Layer 3 of a small transformer language model trained on English Wikipedia (12 layers, counted from 0, width 128).
A neuron's activation on a vector x is GELU(weights . x + bias), where the dot is the dot product.

Input weights of the MLP neurons that the questions are about. A number n stands for (n - 128) times 0.006.
n68 (bias -0.078): 191, 125, 127, 209, 182, 150, 86, 90, 105, 188, 71, 143, 135, 144, 125, 114, 197, 127, 149, 193, 164, 123, 74, 163, 128, 108, 114, 87, 94, 54, 86, 161, 126, 145, 83, 157, 157, 134, 84, 121, 187, 125, 79, 140, 185, 103, 152, 126, 151, 56, 183, 128, 93, 129, 116, 223, 115, 148, 114, 188, 119, 114, 139, 137, 231, 63, 136, 122, 131, 118, 97, 144, 86, 165, 46, 182, 126, 126, 123, 110, 123, 141, 84, 61, 105, 96, 92, 148, 159, 108, 97, 142, 113, 107, 96, 131, 152, 104, 116, 122, 92, 132, 117, 131, 82, 109, 147, 171, 132, 134, 132, 186, 154, 79, 124, 99, 187, 116, 135, 167, 156, 118, 162, 126, 136, 216, 119, 133
n133 (bias -0.039): 131, 126, 91, 134, 208, 170, 151, 165, 191, 96, 165, 135, 40, 200, 88, 183, 113, 155, 136, 184, 100, 136, 111, 153, 120, 108, 157, 56, 148, 134, 146, 94, 77, 112, 135, 121, 146, 52, 171, 154, 109, 138, 128, 103, 143, 56, 141, 152, 94, 107, 185, 113, 100, 52, 103, 122, 129, 79, 145, 166, 55, 96, 30, 143, 159, 116, 92, 134, 145, 180, 193, 167, 90, 102, 125, 123, 173, 195, 188, 121, 227, 143, 86, 108, 171, 156, 91, 85, 30, 89, 118, 143, 59, 68, 99, 160, 152, 149, 103, 151, 131, 106, 171, 147, 141, 128, 107, 66, 108, 135, 75, 151, 144, 158, 120, 107, 137, 212, 106, 93, 171, 120, 199, 142, 147, 83, 109, 111
n160 (bias -0.182): 120, 157, 144, 71, 110, 203, 103, 93, 103, 179, 150, 121, 57, 176, 158, 178, 86, 101, 135, 100, 107, 177, 158, 137, 95, 74, 108, 116, 141, 209, 145, 150, 140, 58, 104, 135, 113, 147, 103, 129, 47, 213, 89, 106, 104, 153, 111, 99, 126, 108, 123, 78, 148, 119, 102, 147, 121, 117, 111, 146, 66, 153, 119, 119, 116, 198, 169, 168, 160, 131, 187, 126, 137, 63, 127, 123, 174, 183, 126, 83, 145, 196, 59, 135, 174, 94, 106, 173, 106, 139, 115, 116, 133, 131, 110, 115, 49, 52, 143, 109, 121, 89, 161, 155, 105, 162, 111, 128, 104, 151, 177, 150, 61, 127, 120, 111, 121, 150, 121, 145, 202, 62, 93, 188, 151, 68, 133, 123
n189 (bias -0.115): 122, 91, 154, 80, 184, 104, 151, 211, 103, 148, 144, 90, 87, 83, 70, 152, 163, 129, 169, 22, 78, 97, 103, 118, 91, 171, 143, 137, 62, 118, 86, 123, 162, 52, 55, 141, 125, 96, 114, 157, 111, 87, 147, 60, 152, 129, 141, 178, 98, 190, 180, 140, 185, 88, 141, 179, 174, 165, 102, 202, 130, 139, 102, 127, 141, 126, 143, 176, 108, 173, 166, 149, 111, 76, 172, 137, 129, 97, 79, 161, 80, 56, 156, 87, 170, 123, 104, 155, 82, 165, 173, 121, 143, 140, 99, 94, 191, 175, 155, 164, 162, 185, 87, 140, 128, 127, 172, 167, 92, 150, 151, 136, 97, 81, 76, 180, 86, 194, 22, 138, 97, 98, 169, 84, 165, 141, 150, 151
n203 (bias -0.175): 73, 63, 153, 63, 159, 126, 109, 197, 124, 127, 223, 180, 92, 133, 100, 116, 101, 78, 133, 63, 131, 154, 136, 169, 129, 137, 189, 166, 109, 151, 158, 159, 157, 78, 35, 141, 79, 72, 105, 100, 141, 97, 148, 170, 139, 104, 130, 174, 192, 97, 114, 143, 198, 90, 131, 91, 137, 128, 112, 151, 113, 91, 166, 177, 182, 192, 72, 120, 109, 116, 131, 145, 83, 187, 96, 130, 21, 112, 70, 111, 112, 132, 115, 102, 130, 103, 147, 114, 74, 150, 145, 157, 109, 125, 121, 201, 137, 118, 135, 128, 63, 154, 70, 148, 138, 200, 100, 116, 173, 134, 151, 173, 108, 118, 70, 104, 99, 178, 106, 131, 154, 142, 150, 129, 192, 116, 148, 144
n223 (bias -0.077): 129, 187, 145, 117, 135, 132, 143, 148, 112, 137, 149, 121, 105, 169, 99, 83, 116, 157, 131, 195, 121, 169, 149, 83, 110, 58, 101, 134, 97, 180, 167, 138, 91, 172, 121, 141, 106, 80, 136, 156, 132, 146, 204, 129, 63, 51, 146, 116, 129, 58, 74, 96, 215, 180, 81, 117, 133, 110, 158, 105, 70, 152, 39, 130, 49, 84, 114, 135, 132, 114, 117, 190, 193, 63, 150, 73, 140, 129, 149, 184, 130, 47, 119, 65, 181, 148, 116, 176, 72, 170, 84, 172, 92, 122, 52, 173, 143, 138, 128, 156, 153, 126, 242, 128, 92, 84, 59, 150, 57, 134, 162, 66, 114, 94, 176, 56, 135, 140, 59, 139, 136, 85, 134, 156, 156, 176, 127, 103
n246 (bias -0.005): 126, 87, 113, 102, 191, 93, 112, 104, 119, 109, 184, 110, 83, 116, 170, 96, 142, 107, 104, 65, 179, 118, 133, 136, 85, 145, 168, 59, 125, 147, 72, 55, 181, 116, 30, 113, 83, 94, 87, 152, 106, 124, 44, 89, 146, 132, 115, 72, 121, 156, 128, 122, 132, 201, 131, 104, 170, 150, 127, 190, 148, 148, 34, 173, 166, 178, 156, 180, 155, 115, 139, 129, 127, 131, 129, 126, 142, 26, 134, 138, 188, 133, 109, 134, 146, 223, 119, 131, 214, 64, 126, 95, 76, 190, 120, 130, 73, 91, 132, 158, 142, 155, 88, 134, 197, 103, 116, 135, 165, 115, 154, 134, 107, 152, 89, 133, 210, 91, 97, 138, 63, 158, 118, 109, 92, 219, 145, 132
n290 (bias -0.128): 96, 183, 111, 169, 150, 125, 151, 63, 143, 105, 89, 122, 147, 151, 89, 93, 142, 130, 127, 158, 135, 142, 128, 165, 87, 138, 158, 122, 115, 101, 128, 115, 117, 153, 162, 95, 200, 99, 222, 94, 183, 159, 61, 121, 214, 133, 119, 170, 110, 90, 80, 113, 113, 168, 70, 162, 148, 116, 191, 104, 139, 107, 65, 197, 160, 125, 105, 162, 169, 127, 143, 75, 138, 42, 131, 90, 89, 147, 130, 105, 176, 194, 123, 93, 77, 110, 169, 106, 104, 22, 48, 109, 119, 160, 94, 126, 157, 204, 146, 60, 118, 160, 132, 162, 143, 133, 151, 106, 107, 108, 134, 102, 121, 146, 84, 107, 150, 141, 120, 99, 166, 161, 123, 193, 135, 66, 77, 113
n291 (bias -0.061): 89, 144, 142, 140, 81, 216, 124, 146, 154, 121, 137, 70, 156, 137, 112, 98, 129, 109, 158, 127, 93, 127, 203, 145, 70, 91, 141, 130, 109, 105, 112, 161, 160, 140, 93, 103, 139, 148, 140, 217, 131, 102, 123, 139, 166, 159, 93, 117, 100, 124, 116, 143, 76, 203, 106, 111, 122, 86, 121, 140, 95, 84, 123, 138, 171, 184, 126, 132, 107, 167, 143, 122, 107, 179, 128, 170, 158, 97, 94, 106, 133, 137, 115, 138, 130, 159, 188, 102, 176, 121, 144, 119, 137, 162, 67, 92, 66, 148, 131, 136, 133, 152, 79, 121, 109, 84, 161, 80, 174, 126, 148, 141, 179, 115, 114, 161, 149, 93, 152, 136, 188, 87, 93, 145, 180, 88, 121, 101
n375 (bias -0.089): 72, 108, 138, 123, 135, 157, 157, 92, 181, 141, 97, 169, 84, 127, 123, 103, 170, 116, 111, 117, 190, 110, 141, 163, 164, 55, 83, 70, 114, 170, 140, 153, 112, 107, 89, 190, 136, 129, 119, 95, 73, 166, 105, 152, 170, 108, 130, 106, 134, 101, 148, 103, 121, 130, 51, 213, 125, 130, 39, 121, 150, 114, 192, 166, 173, 164, 132, 120, 166, 39, 79, 137, 149, 115, 202, 63, 144, 79, 123, 92, 100, 122, 84, 146, 169, 117, 134, 149, 173, 230, 185, 195, 124, 149, 166, 154, 170, 114, 143, 111, 173, 30, 117, 69, 59, 84, 143, 149, 40, 95, 157, 124, 108, 157, 88, 118, 157, 116, 73, 187, 176, 120, 244, 56, 98, 148, 48, 169
n408 (bias 0.017): 87, 227, 103, 84, 90, 96, 207, 74, 136, 76, 142, 128, 159, 137, 105, 168, 130, 52, 154, 124, 185, 78, 160, 121, 120, 113, 155, 95, 195, 127, 185, 162, 125, 140, 71, 116, 134, 100, 76, 135, 150, 79, 116, 100, 98, 106, 111, 168, 185, 125, 196, 167, 152, 123, 159, 94, 135, 175, 148, 135, 136, 117, 124, 116, 65, 139, 172, 64, 102, 97, 66, 66, 146, 98, 104, 82, 127, 173, 150, 176, 83, 123, 112, 94, 205, 95, 127, 171, 71, 92, 152, 167, 106, 72, 150, 174, 142, 121, 103, 165, 96, 135, 132, 163, 129, 82, 143, 154, 94, 172, 169, 135, 143, 121, 154, 124, 77, 131, 113, 75, 86, 139, 127, 156, 178, 139, 65, 117
n425 (bias 0.014): 83, 99, 115, 149, 165, 140, 91, 107, 138, 116, 125, 148, 141, 134, 145, 140, 108, 105, 65, 140, 154, 106, 43, 198, 136, 102, 93, 158, 89, 166, 128, 109, 132, 144, 151, 172, 167, 108, 100, 127, 190, 93, 133, 167, 158, 119, 160, 111, 56, 120, 115, 120, 121, 152, 130, 148, 155, 127, 76, 154, 133, 122, 99, 114, 82, 78, 154, 179, 114, 144, 104, 99, 130, 138, 85, 158, 136, 67, 147, 109, 131, 138, 124, 102, 158, 164, 139, 48, 196, 190, 173, 125, 82, 142, 164, 149, 118, 112, 131, 98, 144, 84, 142, 99, 145, 99, 53, 95, 116, 95, 121, 211, 90, 161, 150, 73, 181, 111, 108, 102, 93, 123, 167, 130, 156, 152, 124, 154
n495 (bias -0.095): 176, 144, 109, 111, 77, 121, 53, 132, 134, 187, 117, 126, 116, 94, 146, 132, 93, 110, 154, 95, 92, 173, 154, 93, 166, 132, 133, 99, 87, 196, 122, 132, 104, 88, 139, 134, 162, 168, 96, 132, 129, 86, 117, 138, 84, 167, 213, 133, 150, 203, 82, 130, 156, 118, 103, 128, 107, 161, 125, 143, 86, 128, 139, 189, 96, 92, 145, 192, 87, 139, 101, 120, 127, 126, 171, 109, 133, 119, 153, 123, 116, 184, 95, 155, 98, 117, 107, 138, 208, 90, 135, 70, 157, 142, 142, 181, 144, 104, 167, 151, 179, 132, 173, 65, 102, 115, 138, 123, 107, 124, 74, 101, 144, 160, 86, 126, 169, 84, 157, 147, 145, 90, 158, 107, 93, 165, 97, 91
n504 (bias -0.074): 115, 149, 147, 21, 73, 175, 123, 151, 86, 101, 133, 162, 144, 96, 100, 122, 136, 105, 102, 95, 69, 107, 40, 95, 102, 121, 131, 151, 97, 122, 140, 153, 114, 147, 162, 81, 131, 157, 109, 160, 136, 153, 192, 181, 119, 137, 156, 136, 144, 85, 76, 113, 84, 99, 112, 132, 127, 130, 144, 116, 103, 100, 191, 171, 108, 193, 130, 122, 153, 56, 139, 144, 83, 199, 85, 99, 162, 139, 146, 198, 126, 130, 167, 139, 65, 50, 101, 146, 111, 145, 101, 196, 125, 51, 109, 159, 133, 137, 146, 125, 155, 120, 114, 154, 218, 75, 102, 152, 154, 118, 175, 134, 130, 138, 144, 96, 140, 168, 118, 127, 102, 249, 145, 174, 108, 89, 193, 170

Each question shows a token from some text and the vector x that enters the MLP there. A number n stands for (n - 128) times 0.029.

"on": 104, 121, 151, 132, 122, 72, 116, 167, 142, 169, 126, 91, 90, 58, 104, 148, 121, 184, 172, 133, 113, 72, 143, 170, 184, 76, 118, 162, 148, 122, 170, 124, 152, 149, 190, 151, 139, 123, 134, 111, 106, 140, 151, 163, 108, 155, 107, 126, 192, 132, 159, 92, 109, 123, 164, 160, 102, 105, 172, 170, 152, 77, 127, 156, 108, 82, 152, 133, 125, 143, 154, 131, 165, 110, 99, 115, 129, 99, 138, 113, 149, 84, 101, 131, 140, 103, 129, 96, 171, 56, 113, 104, 122, 157, 107, 70, 125, 83, 113, 161, 115, 98, 158, 127, 98, 150, 159, 133, 180, 134, 108, 88, 97, 168, 140, 134, 60, 123, 125, 134, 104, 156, 116, 139, 138, 131, 146, 142
Which neuron fires most, and how strongly? n495, at about 0.25

" rep": 96, 136, 139, 139, 162, 104, 108, 158, 127, 191, 120, 85, 93, 76, 78, 119, 149, 145, 142, 87, 133, 90, 148, 143, 159, 103, 96, 166, 151, 110, 169, 81, 158, 168, 174, 144, 142, 136, 136, 149, 115, 148, 164, 154, 109, 185, 96, 128, 182, 124, 147, 100, 127, 128, 177, 158, 94, 99, 159, 162, 163, 71, 113, 156, 99, 111, 154, 95, 131, 146, 142, 100, 147, 93, 95, 148, 146, 91, 142, 105, 129, 59, 131, 139, 99, 140, 125, 118, 166, 81, 101, 130, 139, 160, 111, 74, 124, 89, 126, 193, 102, 81, 161, 146, 65, 149, 150, 118, 173, 134, 98, 100, 98, 138, 164, 149, 60, 150, 108, 135, 99, 168, 127, 141, 145, 148, 135, 108
Which neuron fires most, and how strongly? n189, at about 0.83

"1": 99, 128, 134, 135, 144, 124, 104, 179, 138, 162, 119, 114, 86, 48, 94, 137, 150, 150, 156, 103, 142, 84, 136, 176, 205, 81, 111, 162, 158, 107, 171, 109, 159, 175, 185, 159, 148, 115, 139, 112, 56, 132, 161, 170, 111, 178, 91, 101, 185, 114, 152, 111, 130, 120, 129, 142, 86, 95, 147, 158, 179, 77, 133, 174, 128, 101, 131, 102, 136, 152, 145, 125, 157, 120, 89, 126, 148, 85, 139, 106, 123, 83, 125, 131, 113, 101, 131, 126, 164, 80, 109, 144, 130, 154, 116, 61, 117, 90, 135, 181, 122, 85, 155, 147, 63, 168, 149, 117, 149, 121, 87, 81, 89, 158, 171, 133, 84, 126, 98, 126, 118, 173, 150, 162, 138, 140, 119, 123
Which neuron fires most, and how strongly? n375, at about 1.7

"ack": 109, 121, 124, 150, 137, 109, 113, 184, 130, 134, 130, 84, 95, 56, 87, 151, 146, 183, 139, 108, 119, 81, 140, 155, 215, 95, 106, 140, 165, 118, 173, 119, 150, 185, 172, 161, 123, 98, 142, 117, 108, 131, 158, 151, 107, 178, 107, 117, 172, 117, 142, 100, 126, 113, 156, 143, 103, 112, 158, 173, 175, 45, 122, 158, 112, 105, 156, 140, 121, 176, 122, 102, 164, 94, 87, 137, 121, 76, 134, 120, 158, 82, 116, 128, 107, 139, 145, 121, 172, 64, 114, 129, 122, 185, 140, 76, 102, 88, 108, 126, 116, 83, 155, 154, 92, 160, 159, 123, 178, 129, 98, 91, 84, 172, 161, 131, 83, 147, 117, 122, 100, 163, 118, 154, 131, 152, 149, 113
Which neuron fires most, and how strongly? n246, at about 0.51

" ": 90, 130, 132, 144, 142, 118, 98, 182, 148, 154, 109, 123, 73, 61, 93, 117, 131, 169, 140, 107, 121, 65, 140, 189, 184, 95, 84, 167, 155, 116, 170, 123, 156, 164, 195, 174, 145, 105, 133, 122, 99, 132, 162, 163, 115, 169, 99, 105, 185, 133, 164, 96, 124, 100, 163, 148, 94, 89, 158, 166, 166, 76, 122, 164, 127, 97, 153, 111, 119, 148, 131, 108, 161, 92, 95, 130, 156, 86, 148, 112, 141, 84, 119, 142, 131, 132, 119, 122, 163, 81, 114, 126, 130, 154, 123, 79, 135, 53, 122, 151, 119, 81, 149, 131, 57, 150, 148, 118, 161, 126, 93, 104, 91, 153, 156, 128, 72, 125, 122, 130, 98, 167, 139, 173, 137, 140, 153, 127
Which neuron fires most, and how strongly? n425, at about 1.1

"av": 109, 117, 137, 122, 127, 107, 93, 162, 145, 135, 119, 95, 85, 60, 85, 119, 152, 180, 149, 104, 131, 87, 140, 161, 194, 84, 121, 192, 158, 113, 176, 119, 155, 149, 181, 142, 133, 132, 140, 125, 90, 140, 167, 161, 103, 179, 86, 127, 188, 128, 130, 102, 128, 148, 141, 155, 97, 90, 152, 143, 162, 60, 100, 164, 123, 95, 140, 152, 121, 162, 145, 91, 151, 112, 106, 121, 144, 86, 137, 110, 143, 95, 141, 161, 116, 129, 116, 109, 174, 64, 110, 127, 124, 160, 114, 88, 122, 86, 123, 186, 102, 67, 151, 157, 87, 146, 148, 109, 184, 125, 82, 80, 84, 189, 150, 126, 73, 129, 125, 112, 108, 173, 148, 166, 140, 166, 127, 129
Which of these neurons fires most? n495

"i": 71, 137, 151, 151, 155, 90, 126, 168, 133, 155, 111, 103, 82, 63, 107, 164, 130, 174, 147, 110, 139, 82, 144, 167, 206, 101, 105, 175, 160, 104, 165, 112, 172, 147, 185, 142, 122, 151, 163, 128, 98, 146, 157, 142, 127, 179, 99, 127, 193, 133, 155, 113, 113, 119, 137, 157, 85, 108, 155, 142, 167, 54, 106, 155, 107, 104, 115, 125, 113, 153, 139, 142, 151, 96, 102, 134, 142, 89, 147, 105, 148, 89, 103, 120, 106, 104, 123, 108, 153, 69, 107, 142, 150, 170, 105, 66, 110, 108, 120, 179, 117, 91, 160, 157, 100, 155, 160, 134, 165, 119, 107, 90, 98, 173, 151, 131, 61, 127, 113, 113, 103, 169, 107, 161, 132, 122, 112, 131
Which neuron fires most, and how strongly? n290, at about 1

" Pro": 96, 126, 136, 145, 158, 118, 142, 153, 122, 170, 111, 96, 80, 49, 120, 129, 157, 172, 156, 75, 127, 71, 132, 200, 184, 95, 94, 171, 149, 119, 162, 109, 153, 167, 202, 158, 135, 129, 137, 136, 92, 131, 167, 151, 129, 191, 104, 134, 175, 116, 154, 121, 136, 132, 151, 147, 98, 103, 145, 157, 175, 78, 112, 166, 112, 108, 117, 130, 128, 138, 115, 105, 141, 136, 91, 139, 135, 85, 154, 104, 128, 98, 119, 144, 98, 136, 120, 90, 171, 76, 107, 133, 130, 163, 111, 84, 108, 93, 92, 185, 87, 81, 153, 163, 64, 162, 148, 123, 172, 100, 81, 85, 84, 148, 175, 126, 78, 138, 114, 133, 121, 180, 112, 172, 128, 147, 126, 111
Which of these neurons fires most? n425

" of": 81, 117, 118, 125, 145, 120, 104, 189, 139, 164, 129, 85, 64, 62, 101, 128, 139, 165, 167, 104, 124, 77, 154, 189, 192, 92, 106, 160, 150, 104, 168, 115, 163, 130, 181, 136, 130, 132, 145, 117, 91, 132, 169, 165, 113, 170, 110, 127, 189, 107, 174, 113, 122, 137, 167, 153, 92, 106, 150, 154, 164, 63, 122, 160, 135, 123, 147, 126, 126, 154, 131, 116, 139, 108, 94, 107, 123, 111, 143, 113, 130, 99, 114, 126, 134, 125, 99, 104, 172, 77, 118, 132, 135, 147, 110, 56, 113, 87, 122, 187, 110, 86, 144, 177, 92, 169, 155, 116, 162, 129, 87, 89, 105, 129, 166, 124, 72, 137, 121, 137, 105, 187, 122, 163, 134, 136, 129, 107
Which of these neurons fires most? n203

").\n\n": 100, 114, 122, 127, 146, 108, 119, 191, 123, 162, 121, 85, 92, 55, 118, 147, 147, 144, 158, 109, 124, 73, 145, 185, 173, 84, 110, 185, 152, 124, 162, 122, 158, 143, 176, 165, 140, 114, 136, 122, 92, 146, 168, 152, 100, 166, 104, 113, 183, 129, 151, 92, 112, 143, 154, 158, 95, 117, 162, 171, 156, 82, 108, 168, 135, 98, 141, 127, 125, 154, 119, 115, 164, 85, 94, 130, 132, 83, 158, 126, 132, 75, 119, 125, 119, 117, 121, 103, 162, 74, 98, 131, 113, 174, 120, 67, 126, 79, 106, 165, 122, 103, 140, 125, 83, 182, 150, 105, 165, 132, 106, 93, 87, 152, 177, 125, 75, 119, 121, 144, 86, 188, 125, 173, 141, 140, 141, 101
Which of these neurons fires most? n246

" period": 109, 150, 126, 133, 155, 149, 125, 153, 119, 167, 138, 92, 77, 80, 114, 131, 131, 147, 173, 103, 152, 92, 138, 161, 213, 84, 99, 170, 172, 93, 165, 102, 130, 129, 188, 162, 143, 161, 135, 134, 77, 119, 167, 131, 133, 192, 102, 125, 196, 137, 147, 127, 139, 128, 147, 136, 87, 99, 150, 159, 149, 77, 112, 161, 120, 107, 146, 123, 116, 150, 117, 107, 163, 107, 90, 120, 140, 66, 139, 103, 120, 96, 133, 132, 119, 97, 99, 97, 160, 77, 98, 139, 118, 150, 116, 57, 113, 81, 99, 188, 108, 73, 158, 169, 91, 162, 123, 109, 159, 134, 103, 98, 83, 144, 182, 119, 87, 135, 103, 136, 123, 195, 130, 173, 133, 145, 122, 138
Which of these neurons fires most? n160

" p": 105, 132, 133, 133, 168, 116, 117, 155, 130, 165, 116, 95, 59, 73, 100, 124, 144, 163, 151, 97, 140, 88, 138, 168, 170, 91, 74, 145, 137, 111, 167, 123, 150, 174, 192, 143, 133, 115, 141, 138, 104, 136, 163, 179, 123, 181, 83, 120, 172, 136, 163, 103, 123, 129, 159, 137, 87, 117, 142, 152, 173, 70, 127, 177, 136, 98, 142, 142, 135, 150, 130, 127, 152, 99, 81, 150, 128, 85, 146, 104, 142, 95, 139, 139, 98, 104, 116, 112, 169, 76, 92, 121, 123, 173, 115, 58, 116, 76, 124, 183, 104, 81, 164, 146, 79, 162, 145, 115, 170, 114, 92, 103, 81, 149, 179, 130, 82, 162, 110, 137, 94, 158, 126, 161, 130, 164, 135, 123
Which three neurons fire most, strongest first? n68, n425, n246

" the": 109, 104, 142, 138, 150, 104, 121, 184, 138, 151, 116, 122, 85, 56, 104, 121, 139, 134, 151, 106, 119, 67, 152, 187, 189, 93, 115, 162, 146, 116, 171, 118, 165, 163, 177, 157, 142, 125, 132, 125, 102, 142, 161, 158, 122, 159, 113, 124, 180, 123, 171, 92, 117, 122, 167, 147, 103, 109, 162, 166, 158, 73, 109, 161, 117, 90, 142, 152, 122, 155, 131, 106, 162, 93, 102, 118, 120, 85, 152, 133, 122, 83, 118, 142, 125, 116, 119, 110, 164, 65, 96, 141, 126, 150, 107, 37, 117, 78, 126, 157, 93, 104, 145, 162, 85, 149, 157, 125, 153, 129, 104, 76, 107, 149, 171, 137, 67, 136, 120, 143, 100, 178, 124, 159, 132, 118, 125, 152
Which of these neurons fires most? n189

",": 93, 148, 145, 128, 150, 115, 125, 170, 131, 152, 112, 78, 101, 52, 93, 141, 143, 140, 169, 100, 132, 89, 140, 175, 200, 97, 93, 152, 167, 107, 163, 111, 154, 149, 194, 154, 133, 130, 149, 135, 93, 130, 176, 173, 119, 179, 114, 107, 183, 137, 173, 105, 131, 139, 145, 128, 91, 96, 155, 146, 168, 66, 132, 171, 121, 92, 142, 118, 138, 144, 118, 96, 153, 99, 98, 116, 143, 87, 134, 111, 141, 92, 115, 128, 116, 136, 96, 113, 159, 80, 95, 144, 134, 137, 114, 54, 133, 69, 105, 198, 97, 86, 150, 165, 99, 162, 158, 99, 160, 129, 98, 94, 89, 165, 175, 121, 84, 117, 109, 140, 111, 184, 124, 167, 137, 139, 118, 119
Which of these neurons fires most? n408

" World": 111, 147, 129, 138, 156, 126, 102, 173, 142, 164, 107, 97, 90, 42, 128, 111, 139, 146, 170, 105, 131, 73, 152, 178, 170, 88, 120, 181, 146, 135, 166, 121, 159, 152, 185, 166, 123, 130, 141, 117, 89, 145, 165, 149, 136, 171, 106, 109, 183, 119, 150, 108, 139, 135, 145, 145, 97, 127, 141, 160, 167, 84, 99, 171, 107, 125, 135, 149, 116, 166, 125, 107, 158, 118, 103, 134, 147, 85, 136, 102, 138, 82, 88, 125, 117, 118, 117, 107, 163, 70, 91, 139, 128, 159, 126, 61, 97, 82, 109, 167, 90, 76, 158, 147, 83, 158, 151, 114, 167, 100, 100, 117, 80, 135, 181, 146, 77, 153, 118, 116, 119, 167, 110, 175, 130, 138, 120, 113
Which three neurons fire most, strongest first? n160, n291, n425

"'s": 105, 127, 132, 139, 149, 113, 120, 197, 122, 157, 149, 109, 75, 60, 93, 119, 142, 163, 167, 114, 121, 76, 148, 183, 191, 85, 114, 153, 150, 126, 164, 123, 156, 156, 188, 154, 134, 109, 132, 129, 101, 143, 182, 164, 108, 160, 111, 131, 177, 130, 192, 98, 114, 118, 171, 138, 107, 124, 163, 160, 156, 69, 107, 172, 106, 88, 136, 147, 124, 151, 132, 141, 145, 86, 99, 112, 136, 95, 120, 135, 138, 80, 96, 143, 127, 148, 105, 116, 159, 71, 94, 135, 132, 140, 115, 42, 117, 74, 108, 145, 98, 104, 145, 164, 69, 149, 148, 118, 167, 125, 91, 92, 81, 156, 157, 139, 73, 121, 116, 138, 116, 153, 134, 163, 137, 115, 134, 130
Which two neurons fire most, strongest first? n133, n189

".": 90, 129, 138, 127, 151, 105, 112, 176, 116, 151, 120, 116, 74, 60, 99, 134, 169, 150, 166, 113, 138, 86, 141, 170, 170, 94, 95, 161, 156, 110, 161, 118, 162, 123, 178, 153, 123, 114, 144, 124, 93, 130, 170, 159, 124, 175, 100, 121, 188, 140, 171, 112, 124, 126, 139, 138, 84, 111, 145, 159, 161, 73, 121, 178, 130, 90, 170, 116, 126, 152, 119, 120, 156, 106, 92, 130, 133, 81, 152, 107, 160, 93, 130, 127, 110, 119, 121, 101, 166, 70, 99, 149, 114, 169, 128, 64, 120, 72, 124, 197, 115, 92, 149, 157, 81, 167, 146, 105, 178, 124, 109, 78, 87, 145, 178, 133, 84, 107, 106, 131, 106, 180, 141, 172, 132, 141, 123, 97
Which neuron fires most, and how strongly? n246, at about 0.52

" It": 118, 103, 111, 141, 149, 130, 133, 198, 131, 164, 139, 105, 104, 61, 104, 138, 144, 156, 148, 116, 140, 69, 141, 180, 214, 88, 88, 166, 154, 119, 170, 117, 164, 159, 166, 174, 146, 105, 146, 119, 102, 152, 181, 139, 96, 165, 105, 108, 175, 122, 131, 103, 114, 109, 156, 156, 100, 79, 158, 160, 136, 71, 123, 176, 116, 106, 124, 128, 125, 174, 122, 102, 175, 91, 98, 138, 139, 80, 131, 135, 124, 75, 107, 135, 139, 129, 109, 86, 156, 74, 111, 138, 120, 122, 89, 66, 113, 90, 117, 132, 103, 68, 156, 142, 83, 159, 162, 113, 169, 119, 96, 78, 93, 167, 164, 136, 77, 134, 134, 132, 111, 174, 123, 172, 143, 152, 133, 146
Which two neurons fire most, strongest first? n133, n425

" do": 110, 123, 156, 130, 130, 127, 120, 174, 144, 169, 144, 93, 76, 81, 87, 118, 135, 151, 163, 122, 118, 80, 155, 160, 211, 102, 107, 151, 148, 120, 165, 106, 135, 146, 187, 154, 157, 110, 132, 125, 100, 142, 194, 144, 110, 153, 104, 125, 176, 120, 150, 100, 102, 136, 170, 170, 104, 113, 167, 175, 185, 71, 111, 160, 100, 89, 152, 113, 123, 157, 142, 120, 159, 80, 97, 120, 137, 83, 127, 139, 160, 85, 113, 140, 125, 118, 87, 109, 160, 79, 123, 147, 113, 141, 128, 86, 116, 58, 131, 166, 80, 84, 162, 148, 79, 158, 145, 116, 173, 121, 120, 81, 82, 156, 163, 141, 61, 97, 125, 128, 104, 154, 115, 161, 137, 134, 134, 113
Which of these neurons fires most? n223

" n": 105, 138, 136, 139, 158, 138, 119, 173, 123, 162, 121, 83, 96, 74, 112, 152, 129, 141, 157, 105, 140, 74, 152, 178, 167, 89, 85, 163, 167, 118, 165, 124, 152, 149, 198, 140, 147, 118, 139, 125, 96, 148, 166, 166, 104, 170, 88, 126, 184, 135, 154, 103, 120, 111, 174, 145, 77, 132, 145, 151, 179, 75, 137, 184, 123, 117, 136, 117, 125, 155, 132, 107, 148, 80, 94, 129, 120, 91, 142, 122, 137, 88, 121, 136, 112, 118, 106, 113, 171, 79, 102, 147, 143, 136, 102, 68, 125, 61, 110, 154, 96, 86, 164, 182, 85, 149, 136, 126, 165, 121, 97, 100, 71, 148, 170, 137, 76, 122, 118, 121, 101, 145, 139, 145, 116, 136, 121, 142
Which of these neurons fires most? n160

" In": 103, 124, 123, 126, 129, 124, 117, 183, 135, 183, 125, 119, 98, 56, 100, 114, 162, 166, 180, 107, 115, 55, 133, 180, 189, 105, 107, 166, 143, 121, 169, 128, 142, 144, 174, 151, 140, 112, 139, 128, 100, 144, 153, 166, 128, 167, 98, 111, 179, 101, 154, 108, 101, 136, 159, 151, 101, 75, 168, 171, 155, 70, 131, 177, 127, 103, 143, 126, 132, 148, 134, 125, 164, 115, 88, 122, 133, 96, 137, 121, 128, 80, 115, 133, 130, 138, 124, 92, 181, 67, 122, 123, 125, 174, 101, 85, 119, 70, 110, 152, 91, 92, 137, 152, 80, 150, 169, 133, 179, 122, 79, 73, 98, 121, 190, 130, 69, 125, 114, 136, 120, 167, 111, 169, 122, 154, 131, 131
Which of these neurons fires most? n68

" (": 85, 123, 135, 127, 145, 121, 114, 169, 143, 146, 85, 114, 90, 62, 90, 150, 132, 139, 161, 106, 124, 72, 143, 185, 175, 88, 95, 161, 157, 117, 168, 116, 161, 163, 178, 158, 149, 111, 137, 127, 96, 148, 162, 189, 134, 176, 108, 103, 173, 135, 170, 97, 117, 143, 158, 139, 100, 88, 162, 154, 161, 56, 123, 180, 122, 106, 143, 127, 129, 161, 132, 121, 152, 101, 95, 127, 141, 89, 143, 120, 134, 69, 121, 129, 134, 109, 121, 105, 163, 68, 111, 124, 125, 171, 125, 79, 134, 58, 121, 156, 101, 85, 144, 139, 88, 157, 146, 117, 164, 141, 90, 99, 95, 149, 177, 139, 71, 128, 120, 134, 104, 173, 133, 180, 138, 104, 138, 107
Which neuron fires most, and how strongly? n425, at about 0.38